Layer 2 of a small transformer language model trained on English Wikipedia (12 layers, counted from 0, width 128).
Take only the direct path to the model's output, skipping the later layers: a vector added to the residual stream pushes a token's score in proportion to its dot product with that token's output vector.

Output vectors of the tokens that the questions are about. A number n stands for (n - 500) times 0.0035.
"gastropod": 502,396,499,124,446,691,364,671,506,860,454,429,595,465,275,639,624,534,373,651,284,210,598,668,269,455,450,273,339,470,647,502,478,640,673,655,451,528,517,328,841,483,312,450,601,530,563,578,243,483,772,376,406,345,629,454,646,561,400,685,480,215,620,631,345,265,432,275,512,675,701,645,318,840,427,425,458,678,602,384,310,25,753,381,700,335,468,577,735,624,755,532,487,647,463,495,475,348,324,550,423,429,541,504,776,610,287,176,526,427,467,556,408,402,668,706,609,642,572,537,526,630,493,432,421,241,562,630
" Length": 521,426,645,510,564,555,399,558,547,694,409,472,564,333,481,563,643,378,508,631,281,511,547,490,561,425,416,445,401,490,490,420,330,628,651,618,440,498,404,499,721,385,401,590,590,524,605,608,342,613,722,435,414,336,460,568,483,477,336,688,488,316,364,493,301,577,504,430,409,545,415,580,715,715,360,597,510,531,527,422,283,290,490,392,426,466,329,549,631,583,688,306,505,520,272,302,724,417,466,452,363,378,712,563,717,610,356,432,596,626,575,678,553,588,480,593,628,557,658,648,635,544,325,225,430,282,403,708
"1": 364,545,592,568,393,572,450,431,546,401,617,469,424,547,560,485,544,600,591,512,422,566,477,420,591,526,432,462,557,423,541,542,513,456,533,493,397,367,452,431,566,420,441,375,402,574,531,400,363,478,471,497,510,435,533,453,571,492,448,554,497,564,551,440,508,545,528,423,497,510,430,519,582,514,474,456,594,604,551,478,601,554,419,508,554,559,520,424,485,508,605,556,478,375,388,559,414,466,623,537,531,565,399,384,663,538,537,505,528,540,428,523,523,597,432,565,456,588,471,346,556,431,524,525,560,616,541,402
"ether": 496,696,375,481,409,409,563,780,464,474,405,466,600,409,444,695,642,530,620,423,411,158,678,656,336,298,491,353,437,820,311,608,462,424,653,532,463,560,596,439,719,442,614,640,469,766,436,694,647,464,677,491,357,225,468,440,630,508,482,524,492,464,522,357,453,509,465,315,623,447,466,506,644,628,288,485,421,617,415,565,474,397,756,521,468,416,414,394,562,417,685,328,669,423,372,433,369,393,351,423,504,583,362,810,745,382,420,297,459,563,444,593,649,303,720,456,565,518,560,487,588,477,552,469,184,392,485,725
"ture": 354,529,612,318,443,445,577,635,428,630,352,435,584,338,590,458,373,633,343,460,339,364,661,779,408,448,506,433,466,676,256,592,597,448,671,661,544,627,228,489,525,241,304,590,443,358,367,812,383,635,613,393,620,395,507,671,633,700,455,620,486,236,357,532,441,427,332,393,523,506,465,553,669,523,419,493,555,677,646,684,90,530,632,422,757,538,503,573,660,402,688,266,617,593,346,438,337,654,340,441,552,311,434,406,550,414,314,535,376,366,592,628,588,416,545,542,738,625,541,866,452,580,530,493,291,405,590,580
"lic": 731,495,343,338,479,406,497,474,350,690,613,378,472,505,483,448,564,480,388,573,351,254,455,422,496,462,569,502,348,613,437,518,427,584,590,544,412,524,377,543,495,459,679,508,529,553,685,804,490,533,483,479,545,458,350,475,465,477,475,633,490,366,728,542,428,555,545,441,382,484,513,645,527,460,229,503,436,454,648,558,416,618,642,356,562,503,437,726,649,400,643,555,472,571,454,455,459,464,281,527,587,579,488,455,504,332,368,266,474,622,564,426,433,402,532,544,672,642,570,461,714,640,543,513,463,557,438,382
" release": 578,576,611,381,513,504,506,621,451,551,463,437,539,438,467,577,622,706,572,560,317,421,483,505,454,386,658,430,523,572,339,508,483,516,527,478,388,609,476,654,605,389,513,568,604,423,581,773,469,643,493,574,408,497,463,548,510,638,485,527,496,452,557,694,414,497,473,449,398,621,485,437,494,455,378,370,357,480,428,427,318,276,680,472,356,464,539,468,699,376,556,444,505,401,412,366,448,512,328,566,475,461,454,616,787,551,541,524,568,372,471,585,406,444,484,530,434,655,435,627,612,527,436,476,380,412,555,527
"})": 461,520,622,239,478,575,358,434,335,804,273,539,666,625,517,473,502,583,490,524,486,481,595,869,397,239,605,517,286,596,343,526,200,498,752,426,582,459,438,247,722,496,216,388,490,594,492,926,474,375,614,400,243,326,428,495,503,753,343,689,479,534,493,477,514,526,573,299,581,555,447,407,605,652,466,753,378,538,499,420,398,442,471,470,631,434,403,737,579,534,834,354,549,631,444,254,512,540,319,575,396,384,477,568,786,689,296,380,478,478,721,474,270,546,347,591,417,549,603,641,678,554,562,461,445,383,540,452
" told": 417,516,537,372,417,312,535,614,381,514,308,430,568,548,397,574,504,518,473,509,414,390,582,537,434,461,502,392,302,512,600,475,359,585,642,518,470,588,510,542,691,585,426,638,570,668,611,756,516,532,548,426,472,502,341,486,604,648,376,428,491,460,454,665,556,490,464,407,427,574,497,498,444,428,549,477,511,508,564,432,489,522,644,497,425,388,375,477,453,531,568,361,640,596,443,410,569,315,427,570,408,505,555,679,727,460,532,294,427,471,498,527,347,576,572,362,565,476,416,668,489,678,616,553,514,449,538,421
"rated": 587,520,576,454,361,513,525,428,381,638,447,584,608,732,498,467,383,501,730,549,427,216,345,429,491,500,576,395,262,364,410,488,432,569,560,589,458,474,373,465,778,340,483,739,636,784,407,805,596,576,648,454,389,297,47,683,807,460,332,666,491,594,528,574,413,556,556,358,534,582,316,444,491,518,333,564,694,599,554,476,342,412,749,274,610,563,348,736,392,523,712,288,487,354,471,538,494,329,530,436,443,50,513,307,627,604,322,380,500,542,368,435,520,465,648,547,560,641,703,589,510,706,690,488,299,499,398,653
"\n": 645,469,535,492,544,590,571,493,418,436,643,398,446,558,490,489,531,419,278,628,518,501,587,392,517,560,565,507,414,514,461,473,523,604,471,549,449,485,645,654,438,631,505,469,587,560,353,422,531,571,506,608,603,551,699,421,619,398,547,484,497,530,483,371,604,434,406,564,519,529,574,421,569,430,664,453,337,664,449,497,447,371,467,560,601,548,532,497,426,449,521,456,489,393,540,459,608,467,484,355,579,649,473,278,461,490,440,410,361,608,451,581,504,523,453,512,404,408,438,602,358,359,549,564,537,512,428,441
")": 416,391,534,498,537,543,498,369,604,501,544,450,544,478,625,423,641,530,417,592,405,523,417,716,272,440,677,535,422,742,645,557,342,670,633,373,461,507,545,493,522,473,431,444,403,400,453,552,584,436,444,548,372,546,551,498,498,524,344,562,498,605,441,383,673,390,603,465,595,575,522,345,656,373,391,629,428,417,358,542,545,387,465,584,594,584,560,458,617,472,647,474,477,425,534,430,625,601,403,479,433,515,461,451,498,629,372,463,500,595,547,546,414,512,387,439,469,477,548,452,535,338,545,464,627,435,570,434

Each question shows what one neuron of this layer's MLP adds at an activation of 1. A number n stands for (n - 500) times 0.001.

n168: 493,408,510,515,619,466,500,576,420,458,451,628,412,509,505,558,443,539,591,483,493,555,426,527,481,170,585,543,470,548,355,594,598,437,486,374,583,546,399,554,558,428,632,558,678,471,474,575,434,483,467,365,590,421,464,528,421,515,557,442,440,464,547,514,483,460,564,581,457,567,575,522,445,340,381,409,573,453,510,516,360,554,540,619,386,537,610,432,558,388,535,435,588,490,493,345,346,598,534,520,545,460,507,387,441,658,434,488,443,630,512,539,589,498,498,626,408,541,531,483,575,430,408,534,531,334,481,376
Pushed up most: " release"

n184: 394,289,491,622,550,506,522,464,429,601,537,309,560,566,502,462,466,454,485,470,450,561,602,528,535,498,527,447,673,612,414,623,557,617,632,551,549,399,456,562,419,453,518,400,505,553,511,491,364,465,534,557,507,624,574,550,370,509,421,495,491,522,565,308,545,491,442,464,561,589,479,399,491,580,553,502,575,626,559,577,505,555,513,444,465,556,440,542,363,570,603,441,502,516,547,532,541,535,389,564,500,472,411,422,403,558,637,369,603,521,566,544,479,636,482,489,340,568,568,422,567,535,456,468,509,673,500,495
Pushed up most: "1"

n158: 476,445,502,504,504,539,470,651,357,680,491,524,473,436,512,641,407,605,479,582,491,574,381,482,440,576,526,463,517,489,542,661,498,481,567,420,468,502,658,493,562,415,483,533,586,544,509,621,590,459,425,467,454,471,517,425,480,538,552,561,580,455,603,438,376,369,472,375,424,568,604,544,283,561,496,517,537,624,583,513,548,488,492,477,473,538,545,361,514,489,510,570,555,560,509,502,506,541,439,507,548,500,429,491,257,486,549,401,545,658,469,436,527,518,502,450,507,395,581,470,460,400,405,582,471,487,511,438
Which of these tokens does it push down most? " Length"

n502: 489,461,491,516,470,446,484,449,416,522,459,520,507,542,624,492,660,463,533,530,543,321,420,493,462,557,442,394,627,567,361,449,502,413,610,726,471,454,335,541,507,442,450,453,557,603,531,457,406,592,655,511,428,556,386,567,601,451,468,516,467,525,588,571,618,585,569,373,537,434,546,558,507,587,493,460,530,528,495,562,573,481,396,619,388,451,422,471,435,536,526,371,552,489,401,451,598,451,530,429,613,417,444,380,449,486,494,454,536,472,511,505,500,396,480,419,422,359,607,583,460,412,551,500,416,579,613,500
Pushed up most: "rated"

n182: 530,324,502,615,544,493,329,583,504,578,535,447,484,572,545,432,518,469,473,381,431,426,531,512,403,456,512,365,674,500,622,619,567,485,454,413,534,449,545,535,437,350,406,372,461,433,545,474,525,309,485,586,533,616,575,482,349,601,505,729,548,521,550,361,438,425,627,358,469,357,416,526,615,483,502,489,523,517,570,440,528,549,599,459,512,531,513,599,498,527,422,634,632,556,637,445,572,441,461,410,562,454,526,520,552,449,504,570,521,481,667,469,452,523,425,420,500,386,447,470,566,508,542,566,474,455,485,512
Which two tokens does it push up most, strongest first? ")", "})"

n468: 506,463,449,460,437,543,430,488,458,494,291,469,684,511,519,479,517,647,670,649,539,703,514,529,417,396,521,527,474,470,390,541,393,550,447,376,416,542,414,491,448,483,467,363,426,287,423,443,467,541,681,597,538,567,609,538,545,549,416,494,359,471,659,463,432,763,544,653,515,435,588,477,419,603,477,544,642,407,605,459,284,392,476,538,503,454,581,541,508,464,746,447,518,411,362,479,399,409,458,547,617,603,457,472,411,638,590,451,329,607,403,411,649,382,564,441,406,324,321,587,658,493,394,543,574,589,498,675
Which of these tokens does it push down most? " told"

n261: 410,500,757,603,386,358,522,506,529,601,403,444,529,522,416,631,399,500,577,689,590,458,559,566,550,461,569,292,523,488,578,573,469,270,391,576,592,353,550,549,610,512,620,673,452,447,514,494,492,406,400,563,560,321,542,614,615,353,427,599,629,526,465,682,601,470,439,461,442,489,486,368,514,444,463,536,605,585,568,505,429,437,511,523,532,549,342,503,573,419,564,611,441,551,389,465,309,569,670,420,609,716,497,539,414,584,479,520,525,624,639,310,582,423,489,522,424,452,511,486,503,661,789,474,517,520,435,517
Pushed up most: "rated"

n172: 473,507,550,547,612,533,349,646,459,585,640,444,452,371,569,420,478,362,512,557,463,456,491,620,505,531,434,419,525,423,357,392,328,622,415,500,437,458,502,605,636,528,512,537,539,486,672,520,519,551,442,522,623,488,444,564,534,387,502,498,400,505,427,367,529,512,592,521,489,581,535,565,556,559,410,495,297,701,530,424,325,443,431,515,492,442,643,478,379,410,414,602,551,398,505,256,603,579,520,252,487,546,470,548,487,503,574,572,541,558,436,545,553,635,566,592,533,520,535,476,459,494,418,427,473,490,534,510
Pushed up most: " Length"

n82: 454,438,516,322,407,520,479,438,366,353,341,299,447,587,500,472,552,528,563,678,561,531,471,450,473,555,355,477,598,591,454,642,355,581,388,457,692,588,524,287,521,649,539,432,293,418,539,494,445,388,520,469,693,378,485,674,625,557,616,358,427,494,390,565,540,461,412,464,608,401,307,550,613,394,491,667,401,312,528,730,596,529,411,630,465,415,451,518,428,299,510,417,394,481,395,695,492,368,481,429,689,626,617,599,484,507,549,603,656,330,469,641,411,387,457,564,606,410,621,570,576,617,578,525,519,638,522,597
Pushed up most: "ture"

n314: 511,477,445,537,557,573,460,567,582,317,385,433,405,522,459,387,536,479,542,392,452,484,344,542,642,433,444,568,484,536,505,493,580,662,549,522,670,551,649,336,571,484,590,716,461,601,491,434,560,418,549,516,491,410,440,422,502,620,590,366,577,452,400,507,464,585,482,534,435,470,463,419,541,483,604,469,589,462,527,518,584,546,483,432,474,486,352,389,532,601,336,538,443,599,559,500,429,498,639,469,507,437,519,524,417,623,453,438,500,451,539,440,673,493,401,552,533,452,432,513,540,435,537,470,459,505,430,574
Pushed up most: "ether"

n28: 556,365,580,507,669,627,591,629,535,578,459,612,590,311,456,654,457,417,618,530,502,561,489,427,471,628,423,567,474,462,512,530,462,517,418,580,491,543,591,406,436,546,513,581,466,345,562,368,467,661,531,561,485,455,422,578,504,514,471,475,524,485,539,598,374,531,509,543,526,572,618,415,599,622,525,531,420,402,554,421,514,435,496,516,405,491,410,460,481,417,561,449,549,559,498,545,597,482,367,623,488,498,453,341,604,414,419,536,435,537,389,571,633,429,554,480,537,514,600,467,394,502,390,530,452,466,525,495
Which three tokens does it push up most, strongest first? " Length", "gastropod", " release"

n159: 564,484,545,605,516,655,436,506,512,469,472,456,468,470,452,608,611,582,513,398,472,321,359,484,371,446,555,472,387,699,453,700,518,406,592,634,541,637,586,439,588,524,560,446,547,537,482,414,280,599,542,547,575,524,485,490,639,362,554,367,452,489,656,448,536,396,558,481,618,606,325,476,420,495,566,394,558,554,503,580,557,528,466,562,372,673,509,586,389,459,377,465,508,563,583,576,531,465,607,495,497,509,535,388,516,374,568,269,575,585,542,397,444,684,428,433,487,497,484,433,431,475,521,632,620,484,438,408
Pushed up most: "\n"

n363: 544,481,564,564,505,473,472,512,528,518,553,488,584,486,497,717,491,457,466,464,467,465,473,521,635,453,518,445,468,549,612,461,594,510,481,646,465,599,507,702,580,594,391,576,455,456,459,396,435,595,605,493,665,467,595,693,633,414,451,467,500,525,418,564,486,571,495,642,414,505,462,395,502,417,540,514,585,495,521,566,540,552,542,556,568,438,377,296,493,505,487,473,573,502,442,624,476,415,397,475,524,536,366,507,397,483,292,464,563,498,637,553,430,531,519,419,634,630,533,486,496,419,545,445,592,631,529,402
Which of these tokens does it push down most? "})"

n191: 447,476,460,365,599,419,521,407,466,359,432,424,362,435,581,444,284,511,425,513,585,269,503,613,505,430,446,565,555,673,396,508,646,237,555,463,642,483,581,567,564,448,510,472,543,418,412,586,639,461,491,529,467,447,484,475,613,663,500,500,399,499,573,441,309,437,508,508,588,444,409,379,521,434,586,503,720,492,377,593,519,466,557,571,555,443,670,513,490,332,407,517,445,519,566,425,522,458,678,606,434,529,487,521,519,461,648,481,542,503,553,573,574,557,479,453,387,676,356,542,376,576,398,421,666,519,519,549
Which three tokens does it push up most, strongest first? "ture", "ether", " release"

n255: 449,604,509,576,410,456,256,572,530,505,435,514,526,559,567,498,477,552,539,488,528,584,489,429,498,427,600,547,700,586,409,397,551,351,470,465,571,623,539,460,498,354,414,487,526,342,466,577,346,505,423,639,581,529,459,415,528,476,354,393,506,461,617,573,516,477,420,436,356,512,524,580,324,556,526,473,552,435,484,584,397,510,591,469,450,603,705,571,574,523,434,488,563,340,394,593,457,434,528,564,389,505,440,525,493,510,647,575,463,445,411,448,430,517,449,548,529,580,500,470,419,412,479,526,486,450,514,394
Pushed up most: " release"